Layer 6 of a small transformer language model trained on English Wikipedia (16 layers, counted from 0, width 128).
A neuron's activation on a vector x is SiLU(gate . x + bias) times (in . x + bias), where the dot is the dot product.

Input weights of the MLP neurons that the questions are about. A number n stands for n times 0.0082.
n2 gate (bias -0.020): 41 9 -11 12 28 -35 11 -4 -25 -80 1 -29 21 -2 2 -90 14 -11 -30 5 -19 -17 21 7 -19 36 39 -7 -12 -51 -20 30 -6 16 -12 -9 -38 -7 55 -4 -16 48 53 25 -23 3 -12 63 31 57 -47 -12 -62 -31 -8 -13 -18 38 0 -10 18 -18 35 -28 -39 -18 -34 -1 -12 3 -9 -14 -9 -3 3 -25 -6 -7 -12 6 -16 -8 -59 -21 4 16 0 2 -3 -10 -25 53 43 -68 -12 -18 17 39 11 14 -7 4 -5 -7 11 -21 5 -35 -42 19 8 -55 -4 64 -16 25 11 -20 -19 -3 33 16 -40 45 -3 7 -45 -20
n4 gate (bias -0.129): 26 68 28 -8 31 -10 19 9 22 11 -14 -24 -9 -31 -24 5 -7 -15 3 -14 -28 -23 -65 20 13 49 33 -10 -23 -36 -19 -28 -34 -6 2 -41 -8 13 1 -12 -5 -19 -29 -22 2 41 7 -4 -14 68 -9 33 31 36 -13 29 -32 13 -20 12 11 -39 -34 23 22 9 -36 -23 21 -5 -11 41 13 13 -3 43 -41 -9 25 -34 -18 -21 -32 21 -44 13 8 28 1 -70 46 -17 -6 -6 -8 -21 -17 12 29 26 37 -27 -32 -24 -41 -12 21 25 -48 31 2 37 -21 27 2 -28 5 -17 17 20 29 10 -17 -15 38 -12 -2 -2
n8 gate (bias -0.098): -3 45 16 1 -25 -73 6 -3 22 -13 -16 -48 -14 -2 -49 34 29 17 -25 -12 26 20 41 2 38 -22 -15 -29 -25 -48 -8 8 41 -23 5 5 2 34 -1 -25 -28 21 -6 6 -33 2 26 -27 0 39 18 -20 -24 2 19 -11 -42 -18 34 -63 -25 22 -11 1 7 20 12 -12 -2 9 24 33 35 20 -10 8 -41 -19 -8 -23 17 -2 30 -13 -7 52 39 -17 43 26 30 9 10 38 -7 5 -11 13 38 18 -15 34 7 13 9 -19 24 -33 31 -14 9 -8 79 2 17 14 15 15 -27 32 -95 7 -29 15 -34 23 -5 4
n59 gate (bias -0.045): 19 5 46 -10 5 -24 29 -37 44 18 -10 41 -24 19 -13 -8 -12 -19 -20 11 -25 0 24 25 44 -40 -29 -61 15 -18 44 5 -29 17 5 -6 -14 27 -7 4 4 -45 22 -66 4 -12 19 -15 15 9 51 16 -16 -11 -15 2 48 -36 -55 12 -56 -25 -53 34 4 -4 20 37 -16 27 0 42 -8 0 -24 -15 4 30 28 13 -8 30 16 -10 -27 14 9 -15 38 4 24 16 15 5 4 -1 1 4 -5 -9 7 10 13 -22 -15 -49 -19 -15 -6 -7 29 -7 -15 5 4 -1 31 16 -6 28 31 -14 10 37 -32 -8 8 38
n230 gate (bias -0.044): -21 -38 17 3 -27 -2 25 -15 3 14 20 9 9 -29 -14 16 57 -4 10 -14 8 10 -37 -8 -20 2 -7 -13 6 25 3 30 -34 -32 23 1 19 33 46 -22 -10 -54 -19 1 21 -36 -3 -34 17 -3 -19 4 -17 2 -12 -19 -66 4 -7 21 2 29 -27 -3 27 37 32 -17 -8 -50 -43 -2 11 -45 -50 38 -6 -43 7 2 25 -66 26 -17 31 -2 28 -10 -25 -16 40 7 -22 -40 7 -36 -16 8 17 -73 10 32 -44 -22 -21 -54 -24 -40 -22 -22 -45 42 -5 55 -9 -22 0 32 -29 -22 3 33 3 24 7 -64 -4 -35
n346 gate (bias -0.201): -9 -1 54 -53 -28 -30 37 -22 5 -27 15 3 -15 19 12 -7 -6 -4 -46 -15 5 22 -28 18 23 -7 66 0 -12 -4 36 -2 -27 32 -24 -17 2 20 9 -74 30 -77 8 -21 -68 24 25 -36 -18 37 12 15 -3 18 -17 6 -12 -46 2 13 -10 -3 -32 -19 -4 -2 46 -28 24 -8 21 9 -9 14 -61 10 20 7 55 -34 21 -14 10 -57 -21 -38 9 18 -14 31 51 -5 -29 -16 19 -2 -10 20 -23 -1 -16 -3 6 31 9 -48 29 4 -43 14 -27 4 38 -7 -25 -41 39 -17 -13 -5 11 -5 2 26 -41 -15 1 -29
n382 gate (bias -0.068): 3 12 -85 19 -26 21 -12 39 -28 -17 -6 -14 51 4 29 -5 21 55 -1 -10 29 9 -34 13 -34 0 -43 -33 -2 7 1 -17 33 -10 16 -17 -11 -3 4 46 -16 15 26 -29 -12 -35 27 16 39 20 -21 25 1 9 -4 47 26 28 -4 -22 -24 -1 -15 -11 -45 -5 -19 -15 -11 8 20 28 30 12 43 11 17 48 20 -2 -20 2 -42 20 31 -30 1 8 27 34 1 4 9 -22 -9 -30 -11 12 5 -3 -36 2 6 20 26 -20 -13 -21 2 -9 -30 15 -54 -3 -8 59 -22 -7 1 1 2 -25 1 -49 21 11 -12 -20
n487 gate (bias -0.173): 3 -7 -19 -1 2 -8 -8 -17 -4 25 -7 6 5 -11 -16 12 3 30 -3 27 -13 44 36 12 17 -12 11 21 -45 28 51 51 1 -7 -28 0 -48 -26 3 -34 -1 -8 27 11 -22 -11 23 -44 -28 -5 31 32 16 26 3 4 -12 22 52 -22 -2 11 -5 15 -35 24 -14 39 76 6 24 6 -3 -11 -3 -44 0 -22 57 -34 5 -44 22 -32 7 28 17 21 -1 11 -5 -54 17 -9 8 -28 -4 33 -4 11 -25 20 17 -25 51 0 -21 5 -15 -22 14 15 -39 22 -10 42 -34 1 41 -31 -59 -25 -54 -39 -88 12 37 28
n688 gate (bias -0.031): 9 -12 15 10 -10 -4 6 1 5 30 9 37 36 3 3 2 -3 9 -35 -35 0 9 58 -19 -25 -27 -34 -10 -6 29 -50 19 -25 -19 24 -19 26 -4 14 -3 -9 -22 10 -46 -12 -22 36 -28 -12 35 -19 -14 -20 8 -27 16 54 38 -28 9 41 -18 23 -8 37 10 51 28 14 -33 -15 3 -25 8 27 -17 22 19 33 -45 36 -58 16 30 -5 27 34 4 2 11 10 41 -13 -31 21 2 9 -18 -56 19 22 22 -15 -23 49 2 48 -14 0 4 21 19 -13 -10 -11 -14 1 4 -21 -4 -53 -54 -6 -2 39 22 2 28
n2 in (bias -0.075): 8 -4 -5 20 4 -16 -58 -29 -13 -23 -12 -21 -3 4 9 -8 3 -11 -22 -39 30 30 27 -2 -19 9 17 45 -11 43 14 4 -27 10 10 15 -4 4 13 -52 -32 7 -3 -14 -29 7 -14 -20 -8 6 -24 -29 -2 3 4 5 -5 8 15 -12 -23 -47 26 27 12 1 -16 -30 13 5 -5 -33 -4 30 16 43 30 -18 19 -37 -23 18 1 13 17 -40 -30 -52 10 -30 -22 4 -16 4 22 -11 43 8 3 6 7 19 -27 25 12 -27 19 -35 8 29 23 0 21 36 -4 5 3 31 -3 5 11 -8 -9 3 21 4 -6 17
n4 in (bias 0.023): 29 -5 -6 -2 -18 27 19 -13 -2 -6 31 1 -17 -5 18 -6 -1 -7 -8 20 -21 4 -20 -1 -2 -11 9 -4 -21 13 79 -3 -15 28 4 -1 34 24 10 3 -1 -6 0 13 7 20 18 -11 -4 45 -13 27 12 23 -30 4 -3 20 7 5 28 5 5 13 13 -20 31 19 37 23 -54 57 47 49 13 28 -17 28 4 38 -36 -69 -55 31 -33 5 15 3 2 10 -21 -25 -5 8 -26 4 -14 10 -13 30 -18 -7 -13 7 -33 4 18 -14 -46 2 -9 16 8 22 -30 -3 36 -22 -21 69 21 -36 29 -19 42 -12 -14 -27
n8 in (bias -0.021): 13 11 23 -10 -1 -26 -11 41 22 -35 2 -8 -9 46 1 15 42 52 7 43 12 -13 -1 12 -6 34 17 -13 -1 -11 -25 -27 -1 -49 3 28 -8 -27 9 11 8 -33 45 3 -41 -7 4 2 -19 -36 12 4 12 -20 20 21 -30 13 -2 -28 25 31 2 30 17 11 -9 12 -35 -53 6 -25 14 19 48 -2 -27 -13 12 -46 -7 -1 -18 6 33 -42 3 5 29 1 -29 -22 34 -28 -6 41 21 18 -16 6 12 11 3 -4 6 6 2 54 14 27 7 10 -18 12 18 -11 -11 -30 11 1 9 -79 1 -31 10 17 43 18
n59 in (bias 0.057): -9 -16 18 -1 -16 7 5 2 25 22 20 34 5 -3 -14 -31 2 8 6 -34 -19 -24 -33 -27 -9 -16 -10 7 16 15 -5 8 5 30 -15 5 13 -19 -16 20 -4 0 -27 16 14 25 10 38 31 2 6 -45 28 51 -9 -22 11 -9 21 9 -25 -21 -25 -29 -15 -55 -15 -18 -4 14 25 13 9 -11 -27 -22 14 -14 10 16 13 -18 35 27 1 8 9 -11 2 -10 3 10 -55 3 -17 -5 4 18 -18 13 34 -33 -50 29 -8 0 -8 11 -37 -3 -4 -17 -15 19 16 20 21 25 35 -12 24 28 -59 -29 -9 1 29 36
n230 in (bias 0.044): -33 10 -6 11 -16 -20 -4 -23 -1 5 22 -13 3 16 6 44 -26 17 -11 3 38 17 -18 42 13 6 -54 -4 -31 -9 -18 -16 4 25 -20 -25 -40 17 15 -8 -29 -42 45 -7 16 -16 4 -33 45 30 5 -21 -29 4 -25 -5 -25 -20 -12 9 -29 -18 -9 12 -28 15 -2 11 10 15 0 13 -1 55 -40 -3 35 27 11 -5 -14 -50 11 8 21 14 -13 -38 -10 30 -17 18 -18 -27 3 8 7 26 5 12 15 9 13 26 8 -33 21 0 -19 -36 12 -10 -16 -20 -2 43 11 15 -27 13 26 -36 -18 63 -17 -8 44 -15
n346 in (bias 0.018): 22 19 -14 -20 30 12 -9 -17 -10 13 2 43 10 13 -10 5 14 17 -4 25 18 -13 22 5 1 10 -41 -15 10 -14 14 13 -5 25 -25 -41 6 -26 -13 -31 -45 -1 13 -25 -24 4 43 1 -46 -7 -22 -10 44 22 -45 -29 -6 -10 -10 -8 9 -11 -31 32 50 -15 -53 -31 5 1 1 -19 -25 1 1 -27 14 -25 16 -18 30 -8 -14 -16 -1 10 -25 6 8 -7 32 -8 -25 26 -11 -44 -3 9 -19 16 -2 -20 3 -26 6 44 -13 46 -44 15 -1 -16 -13 -16 -11 20 -33 2 23 -3 13 -27 26 13 5 -39 7 20
n382 in (bias -0.049): -36 -7 7 9 26 -14 32 11 -9 -8 28 -21 -22 -3 -8 7 -3 -38 0 3 -12 28 7 4 -16 -5 15 -30 19 6 -12 -5 33 11 14 18 -1 -16 26 14 19 -24 -17 26 -31 2 20 -26 54 -16 0 22 -43 19 15 45 -6 6 -7 -49 2 32 -23 45 8 9 6 27 -20 -5 19 -34 26 -16 4 14 8 7 -2 32 20 15 -22 1 -30 16 -2 24 43 52 -36 -11 -11 -37 -5 -17 30 -8 -28 -8 -39 -8 39 19 -7 -40 -34 -16 18 -15 -10 -16 -23 -26 -5 -8 50 29 15 52 -30 14 31 -10 9 1 -42 2
n487 in (bias 0.059): 3 1 -28 -1 -21 2 -40 20 22 -27 12 -10 6 -27 19 33 10 -23 -27 -8 -9 11 11 63 -21 6 41 -12 -16 43 -6 -7 -36 -18 9 -19 11 25 -18 20 -5 24 -34 2 -10 -5 -12 19 -3 -16 5 56 23 19 30 -11 -2 3 -29 31 44 1 6 4 -41 30 32 30 -2 2 -32 24 5 -4 -12 -11 8 47 43 -32 -46 -23 -47 -32 51 30 13 37 -24 -2 6 27 -11 -2 9 -3 -5 51 16 -56 -41 -43 -41 39 -13 -8 11 1 27 13 -10 -12 60 -21 12 -46 14 -1 -26 12 -11 -19 4 -29 59 -1 -28 26
n688 in (bias 0.044): -39 55 -14 -25 4 -11 13 11 14 -23 6 7 25 -13 8 26 14 40 37 -12 -9 -3 -31 2 -6 0 -15 -2 20 -12 7 -63 -16 -28 14 -12 2 13 -8 10 19 -3 -11 38 -26 2 -26 -11 -1 0 57 -3 44 16 40 -11 13 16 -11 -34 -4 -11 20 -8 -15 16 -41 38 -47 6 8 -16 6 8 -36 -6 14 -28 -13 43 -40 34 -44 42 8 19 -15 23 -60 4 -18 -7 -26 -17 6 9 -17 27 26 2 9 4 6 24 -5 -8 -3 -37 7 9 -11 43 55 -31 23 -7 -45 -30 -3 61 -13 -12 -1 11 -1 -17 -2 -10

Each question shows a token from some text and the vector x that enters the MLP there. A number n stands for n times 0.039.

" officer": 20 -42 16 -8 27 39 28 30 -10 16 34 9 14 46 31 13 46 0 -22 -2 -18 -18 -39 27 -12 -5 10 29 -19 -13 -13 -14 -4 33 -2 -30 -12 31 -30 -11 -7 27 17 -4 9 24 38 -23 21 -42 -14 8 9 -27 -21 -4 -30 -25 53 31 20 -46 0 -48 -3 3 -13 61 7 17 27 -21 13 -9 19 -7 9 13 12 54 6 21 9 49 32 -6 19 52 39 12 5 14 30 -2 27 -30 14 -60 36 -15 24 55 -6 12 -1 -7 -17 41 17 0 5 12 34 3 28 -27 9 15 -13 0 -28 -21 -58 8 -7 26 -48 9
Which neuron lights up most? n346

"kan": 21 -40 29 -20 4 36 10 21 -11 23 12 -4 5 52 5 54 37 -36 -18 -15 -38 4 -23 26 -39 -15 7 12 -1 -13 6 -6 6 29 -19 -34 -21 35 -16 -24 -11 16 3 -14 12 11 27 -17 8 -44 -4 0 26 -26 -45 -6 -55 1 32 28 -13 -27 -8 -45 15 34 -44 44 -17 34 -12 -43 -1 9 32 0 29 0 -17 39 -31 15 19 26 36 -24 8 37 27 5 7 -1 -7 -7 24 -34 31 -28 49 -39 32 51 11 20 -14 -26 7 36 1 12 0 4 -3 -14 6 -23 12 17 -33 18 3 -20 -68 17 -5 34 -47 -14
Which neuron lights up most? n230

" Gian": 39 -21 8 -23 9 48 31 16 13 19 26 12 15 52 7 9 39 -21 -48 -28 -4 1 -71 12 -30 -2 9 31 -1 -25 -1 -1 25 28 -27 -40 -3 11 -9 -20 -10 -8 4 -7 28 5 14 -36 -3 -45 8 10 -4 -8 -43 -5 -40 -22 24 23 5 -35 4 -37 16 27 -13 61 -8 23 19 -59 -6 16 18 -24 25 7 10 30 -5 30 19 13 16 -30 36 59 31 20 -12 11 16 21 -4 -27 18 -44 26 3 12 50 7 -7 1 -7 -1 32 22 -7 -19 38 27 -20 26 -13 15 8 -38 35 2 -46 -58 14 11 4 -37 0
Which three neurons fire most, strongest first? n688, n346, n2

"o": 31 -48 -4 -9 23 34 20 10 21 29 31 -22 18 38 -3 15 58 -10 -38 -18 -32 8 -42 4 -28 -14 20 17 -27 -26 11 -26 28 48 12 -25 -25 5 -48 -7 -16 10 -12 -14 18 30 27 -25 -9 -43 -19 25 12 -17 -30 0 -55 -9 25 42 23 -43 -15 -43 -6 30 -40 63 -17 13 4 -39 21 -7 12 -17 24 -8 -1 53 -13 27 18 22 41 -21 12 28 29 18 1 -10 -3 11 18 -16 30 -20 51 -3 25 44 -2 17 -21 -9 -23 19 22 14 5 9 18 -22 29 -8 11 10 -40 23 -11 -5 -40 10 5 23 -51 2
The most active neuron and its activation: n346, at about 0.29

" then": 16 -52 26 2 10 28 23 20 -10 26 14 -3 13 51 25 19 51 -18 -27 -8 -3 2 -44 40 -15 -9 25 19 -4 0 -17 -5 7 36 18 -23 -10 19 -29 -2 -24 4 7 20 11 11 43 -45 -1 -9 -26 16 37 -12 -26 1 -55 -21 55 25 29 -22 -6 -52 -19 40 -23 46 4 5 26 -55 24 -15 32 -17 10 23 -8 43 -10 23 11 22 22 -24 25 8 34 -3 3 -3 10 12 37 -20 32 -39 22 -3 28 44 27 -2 -2 -35 -24 29 6 11 8 13 38 -40 -1 -22 -13 27 -16 11 -4 -16 -60 -1 -8 39 -49 19
The most active neuron and its activation: n4, at about 0.44

" (": 21 -21 0 -40 14 44 7 3 19 -4 32 0 12 58 -4 16 47 -36 -31 3 -12 6 -31 31 -50 1 22 1 8 1 15 -26 18 23 7 -39 -6 35 -27 -9 -27 27 20 -7 25 26 42 -45 2 -27 -15 4 20 -17 -30 6 -32 -26 39 46 17 -34 2 -54 -10 29 -10 76 10 26 7 -35 12 1 21 -25 -21 6 -28 36 -29 64 22 43 38 -13 27 27 18 6 22 -3 0 6 22 -12 35 -31 14 -21 37 43 -3 6 -10 -2 -6 23 -9 5 13 23 10 -24 9 -26 -18 17 -17 19 -5 -6 -55 9 1 25 -29 23
The most active neuron and its activation: n382, at about 0.29

"s": 49 -32 15 -15 29 46 17 8 6 23 45 9 9 50 16 8 55 -3 -25 1 -14 20 -47 26 -25 -7 13 -2 -14 -20 2 -12 14 48 29 -25 -18 29 -50 -13 -11 -9 14 -30 30 15 31 -29 -3 -28 -19 8 25 -40 -28 4 -41 -10 37 40 11 -22 -3 -43 -16 20 -17 77 0 35 -7 -45 11 -5 21 -16 24 11 6 40 -14 23 30 36 38 -12 17 47 21 4 13 6 -9 6 29 -16 27 -22 34 -22 16 50 -5 10 -29 -11 -16 36 -17 29 20 -7 27 -25 29 3 3 12 -23 0 -5 -6 -53 12 -16 0 -30 2
Which neuron lights up most? n59

"col": 24 -27 22 -13 -2 32 -8 10 -5 11 27 -3 23 42 -5 58 32 -14 -39 -21 -32 -25 -34 17 -16 -1 23 -24 -7 -29 -1 -16 35 27 -28 -43 -18 53 -28 -18 -25 2 1 -3 8 35 27 -25 21 -23 7 -3 5 -39 -51 -9 -38 -16 28 40 21 -11 10 -60 1 12 -31 38 -13 12 5 -51 28 4 23 13 34 -14 8 45 -29 27 18 19 20 -36 35 27 24 -4 1 11 5 8 13 -38 21 -25 59 -24 30 34 -11 8 -23 0 -12 40 14 0 -8 26 18 -43 -1 -5 -16 5 -31 16 -1 -8 -57 36 -13 28 -28 -14
Which neuron lights up most? n230

"i": 44 -54 14 -3 16 28 12 9 9 11 34 -16 13 61 9 10 47 -13 -24 -7 -20 13 -24 7 -13 -8 5 13 -21 -11 7 -1 19 44 -12 -28 -9 1 -32 -11 -17 3 -11 -8 20 27 29 -30 10 -45 -15 2 19 -16 -40 -2 -47 6 36 38 20 -47 -12 -26 -8 37 -29 80 4 22 16 -60 21 5 17 -24 27 -6 -1 59 2 25 8 36 58 -19 28 35 23 14 -4 10 -7 14 24 -14 19 -36 29 -10 16 43 10 4 11 4 -17 27 11 23 14 -11 18 -24 28 -15 10 27 -28 0 -4 -26 -58 21 5 19 -49 9
Which two neurons fire most, strongest first? n487, n4

" found": 48 -31 5 -11 28 41 -4 14 -2 23 49 9 6 42 -3 26 56 -4 -20 -16 -40 -7 -18 42 -27 -8 11 11 -38 -32 11 -2 1 50 23 0 7 45 -17 -36 -14 8 16 -27 26 17 39 -27 -25 -24 -10 10 28 -41 -54 13 -35 -20 36 30 18 -44 -11 -41 -2 27 -5 56 -7 40 16 -32 3 -18 26 -11 10 1 -6 32 -3 54 25 29 10 -37 29 24 15 1 8 2 4 10 12 -3 10 -44 7 -16 17 54 -14 13 0 -21 -5 34 -3 22 -24 14 24 -15 14 -16 -2 22 -25 21 6 -22 -59 -7 -5 30 -45 -3
Which neuron lights up most? n382

" according": 33 -19 19 -23 16 38 17 9 18 22 21 2 5 40 22 30 50 7 -25 4 -7 2 -31 27 -39 -4 18 11 -19 -43 1 14 -3 20 0 -31 9 32 -34 -21 -20 25 40 -7 6 41 42 -29 -7 -20 -24 3 21 -6 -63 -8 -48 -4 14 52 19 -31 1 -29 -4 8 -7 50 10 36 12 -39 14 -3 25 -1 12 -25 11 67 -33 42 21 35 19 -28 27 19 23 2 -16 3 9 18 14 -11 29 -25 32 -52 47 41 23 18 14 8 -16 27 9 18 -18 26 25 -13 25 -6 -5 28 -25 20 -10 4 -59 -3 5 43 -21 -7
The most active neuron and its activation: n382, at about 0.47

"u": 24 -52 11 -9 23 23 14 21 28 20 17 -11 11 55 -9 1 51 -4 -22 -12 -32 8 -35 13 -19 -8 4 18 -17 -18 -3 -8 18 42 -10 -32 -9 0 -33 -9 -17 10 -25 -16 24 25 41 -28 1 -40 -23 6 25 -25 -24 -6 -48 3 33 43 14 -41 -12 -48 -3 26 -24 76 -5 19 5 -54 19 -2 19 -31 32 -4 4 58 -5 25 21 26 53 -4 19 26 35 10 4 -1 -17 11 37 -12 23 -20 39 -20 25 34 18 20 -8 -9 -21 17 11 16 11 -18 18 -27 42 -23 11 28 -34 15 -9 -16 -43 10 12 31 -49 -1
Which neuron lights up most? n4

" Da": 29 -28 10 -37 25 27 12 29 36 21 46 -2 15 53 -5 13 62 -20 -39 -25 -11 24 -37 4 -27 -1 -7 9 -3 -23 12 16 7 33 -22 -45 4 12 -6 -8 -6 30 1 -12 23 22 21 -37 3 -23 -6 -1 17 -9 -38 -22 -39 -3 25 29 16 -42 8 -59 3 30 -28 53 -8 42 27 -66 10 16 28 4 18 15 -1 34 -16 20 15 40 16 -16 21 36 20 -8 6 2 7 18 12 -14 31 -35 42 -15 34 41 26 5 2 -19 -8 48 16 -2 1 9 24 -36 22 -12 8 16 -30 38 3 -41 -38 5 17 12 -47 -7
Which neuron lights up most? n688

" Kob": 50 -28 25 -27 18 37 17 8 4 32 12 -2 2 25 13 27 40 -18 -46 -20 -32 0 -49 21 -34 -11 11 23 -14 -9 -11 -18 17 34 -20 -58 -16 6 -1 -21 -2 21 -12 -14 3 21 16 -62 8 -32 -15 11 30 -3 -36 -9 -40 5 10 14 8 -31 -12 -45 2 9 -3 45 -13 36 12 -63 16 27 32 -5 18 11 -12 24 -30 32 31 18 24 -32 17 51 21 0 -8 -5 11 14 11 -37 33 -35 13 -23 49 29 21 12 19 7 2 33 1 16 -1 14 37 -57 16 -8 2 24 -34 31 -6 -42 -45 14 24 3 -42 15
Which neuron lights up most? n688

" was": 20 -29 23 -12 23 51 5 16 5 7 22 -5 23 57 5 19 62 -14 -41 -8 -34 14 -32 31 -20 6 22 -8 -5 -17 -2 -30 -9 38 4 -30 5 48 -30 -17 -8 9 14 -12 45 29 34 -24 -2 -19 -25 9 31 -5 -50 4 -43 -12 33 27 23 -33 -26 -19 7 30 10 76 -3 19 11 -33 5 -14 15 -14 2 29 7 43 -18 33 14 48 25 -22 -3 34 15 -9 3 -2 1 14 30 -24 24 -45 14 -2 31 51 31 16 -14 -32 -10 43 30 15 11 10 21 -19 -10 -6 -21 22 -23 25 -18 -3 -56 -1 3 32 -27 22
Which two neurons fire most, strongest first? n4, n688

"g": 56 -26 10 -21 -4 28 11 -3 23 8 24 -12 18 68 -6 29 29 -4 -8 -30 -37 -15 6 31 -38 -14 0 -2 -9 -28 4 -7 4 33 -5 -19 -3 29 -17 0 -4 -4 -1 -11 35 15 56 -33 9 -15 1 -6 -5 -45 -38 -2 -49 13 55 31 2 -1 6 -42 14 18 -26 72 -14 1 34 -41 22 21 42 9 12 -22 9 25 -17 21 21 42 25 -16 30 22 52 -9 14 12 -18 7 11 -18 27 -32 62 -28 24 46 4 12 -26 -16 4 39 3 23 3 -5 20 -16 17 -13 6 25 -32 13 -14 -19 -46 10 -14 18 -54 -5
Which neuron lights up most? n8

",": 11 -23 8 -31 34 31 17 6 2 7 32 0 11 44 9 6 40 -13 -32 -9 -27 6 -45 17 -43 10 20 4 -21 -27 30 -19 12 33 8 -22 -14 26 -34 -10 -13 24 8 -2 40 30 41 -56 2 -31 -11 1 26 -23 -39 10 -54 -2 35 48 6 -30 -9 -43 -18 9 -18 67 5 28 10 -48 -5 -9 26 -28 13 -2 -15 47 -18 53 29 38 42 -21 22 15 32 19 11 -21 4 18 25 -16 23 -34 33 -43 21 39 -3 16 -19 -14 -9 36 11 14 9 11 19 -21 5 -10 -3 24 -11 28 -10 -23 -46 7 4 33 -38 1
Which neuron lights up most? n346

" \"": 33 -40 -2 -19 20 45 20 13 24 15 32 -20 15 60 -12 7 47 -24 -26 10 4 -9 -41 8 -35 -8 22 13 18 -6 12 -23 6 33 5 -32 12 34 -13 -13 -25 34 0 -26 4 33 47 -33 -16 -32 -7 9 10 -3 -24 4 -37 -24 43 55 23 -43 4 -42 6 32 -17 66 20 26 -4 -26 12 -13 13 -8 0 -2 -6 33 -26 41 33 44 33 -29 37 40 14 -13 19 -5 1 2 35 -27 44 -30 17 -18 29 48 14 14 2 -2 6 47 -2 1 26 10 21 -24 -4 -14 0 15 -17 22 -13 3 -53 -9 1 13 -34 32
Which three neurons fire most, strongest first? n230, n382, n8

" before": 28 -1 25 -35 22 37 22 9 1 2 27 5 13 38 10 9 58 -22 -36 -21 -3 6 -46 43 -29 -12 23 5 -17 -26 5 -16 -14 22 -4 -36 -6 13 -29 -7 -24 14 20 12 19 24 30 -45 -15 -17 -28 11 33 -23 -54 12 -54 -3 48 24 5 -21 -17 -55 -11 22 -10 45 -16 11 9 -44 5 -6 20 -5 17 6 -10 25 -24 22 5 37 23 -20 18 32 43 -4 1 -6 -18 21 43 -37 27 -27 31 -21 45 38 4 -8 9 -16 -31 50 0 29 15 10 24 -22 15 -42 1 1 -31 16 -8 -7 -79 -3 1 14 -22 15
The most active neuron and its activation: n346, at about 1.6

" of": 34 -6 4 -38 26 39 4 16 -1 22 31 -7 27 58 -3 19 54 -1 -41 -41 -11 5 -29 25 -38 10 24 13 -20 -11 36 -9 0 42 9 -20 -9 38 -56 2 -14 6 11 -9 14 35 34 -53 -15 -28 -17 9 20 -30 -36 6 -38 -14 20 51 17 -19 -7 -41 -11 34 -9 77 4 12 -5 -39 1 7 13 -6 23 -20 13 28 -13 24 21 45 22 -8 14 34 23 -7 -2 -30 -14 28 32 -15 15 -40 38 -15 42 47 8 3 -7 1 -11 31 -2 6 -11 8 13 -16 -9 -20 7 21 -30 17 -20 7 -45 6 -29 33 -35 16
The most active neuron and its activation: n487, at about 1.2

"rou": 23 -50 2 -26 11 28 15 10 21 38 32 -6 3 46 -8 26 44 -22 -6 -32 -39 8 -34 20 -45 -2 9 1 -9 -30 -8 -27 -8 55 9 -38 -6 20 -21 10 -30 6 10 15 22 32 31 -6 9 -22 -33 -4 -17 -19 -13 -15 -55 0 37 24 -13 5 1 -26 -2 14 -23 42 -4 28 -4 -64 -5 5 46 -19 27 -13 -13 18 -22 34 37 22 -1 -8 20 45 17 3 13 10 -9 1 7 -25 40 -56 10 -29 24 31 6 7 -14 0 23 35 8 30 -18 3 23 -24 11 -9 23 33 -54 6 -15 -19 -76 13 -29 36 -36 -6
Which two neurons fire most, strongest first? n4, n346

"b": 27 -27 25 -23 27 28 13 -5 2 2 34 4 15 58 -10 21 46 9 -12 0 -26 10 -33 27 -37 -29 -12 15 -27 -8 -2 7 10 33 -1 -27 -15 26 -21 3 -28 -12 10 -22 21 17 44 -31 15 -43 18 -16 26 -41 -47 -7 -44 1 46 46 18 -17 -4 -43 2 14 -16 68 -20 12 32 -38 24 3 40 5 8 -17 7 31 -23 15 9 30 39 -22 19 22 23 -11 11 13 -5 21 -2 -24 24 -62 46 -40 44 31 -10 20 -18 1 -4 16 0 14 11 8 19 -8 35 -3 0 32 -45 24 -11 -8 -50 36 -14 24 -31 4
Which neuron lights up most? n230

" Labor": 30 -43 -12 -24 26 49 6 22 4 18 38 -2 5 9 28 34 41 -3 -24 -19 -25 -5 -36 11 -18 -17 17 37 -16 -22 5 11 2 39 -31 -61 -11 37 -26 -27 -34 10 7 -6 22 22 17 -31 30 -25 -14 -18 36 -51 -14 -9 -29 -9 33 31 16 -26 -9 -45 -1 9 -22 45 8 35 6 -46 13 16 42 -9 -4 0 -13 30 8 47 23 23 35 -42 5 46 34 23 13 8 30 10 -17 -27 31 -47 25 -6 10 40 -7 16 1 -9 -12 44 2 13 4 -8 20 -50 0 -9 -11 0 -19 5 2 -9 -55 2 -11 15 -58 4
Which two neurons fire most, strongest first? n8, n4

" few": 20 -34 -13 -13 13 54 37 20 -10 36 16 3 29 53 12 10 45 -1 -12 6 -8 8 -56 40 -26 10 23 18 -20 -5 -7 -14 11 40 11 -3 -2 20 -16 -20 -4 -7 28 -20 10 7 44 -32 -10 -8 -17 13 30 -1 -13 -7 -56 -24 30 52 23 -7 -16 -40 14 21 -14 62 -3 32 10 -46 5 1 2 -11 -1 -6 -5 45 -14 39 47 27 37 -6 35 39 14 -29 -10 -23 9 17 11 -14 27 -45 20 -17 16 49 9 7 10 -29 -26 36 7 9 -11 5 39 -4 -3 -16 8 21 -30 13 -39 -1 -62 -6 -8 30 -35 43
Which neuron lights up most? n487

" p": 37 -24 20 -10 23 52 32 -21 20 5 39 -16 13 65 -12 25 48 -15 -31 -21 -24 -8 -41 43 -10 -1 25 0 -12 -23 4 -4 37 45 24 -41 -4 33 -20 2 -12 15 13 -1 13 11 17 -36 -2 -25 13 -3 20 -10 -45 -3 -29 -20 34 35 22 -29 26 -40 33 0 -30 55 -10 23 5 -43 10 1 30 -7 12 12 -8 37 -37 29 41 29 46 -22 29 27 28 0 7 -9 5 1 13 -31 12 -39 29 -39 41 52 11 10 -18 5 -11 31 12 9 -8 16 20 -19 14 4 -24 9 -30 24 -17 2 -54 14 -5 7 -40 7
Which neuron lights up most? n382

"ry": 18 -37 16 -18 10 40 12 -16 -15 26 28 12 -4 34 -2 20 50 0 -14 -5 -44 -11 -61 26 -12 -11 16 0 -7 -12 11 -11 19 44 2 -30 -21 19 -40 -8 -26 13 2 -16 20 8 42 -27 11 -32 -10 -18 13 -28 -23 -2 -55 -20 33 26 14 -2 -8 -43 -9 7 -23 83 4 25 2 -52 5 0 38 1 17 -10 -6 59 -2 38 23 35 14 -29 3 37 39 8 13 -14 -6 -1 46 -39 23 -28 31 -23 13 29 -9 10 -17 -7 -8 28 12 11 14 10 12 -27 14 5 7 26 -30 23 -16 -14 -78 24 -4 31 -35 21
Which neuron lights up most? n59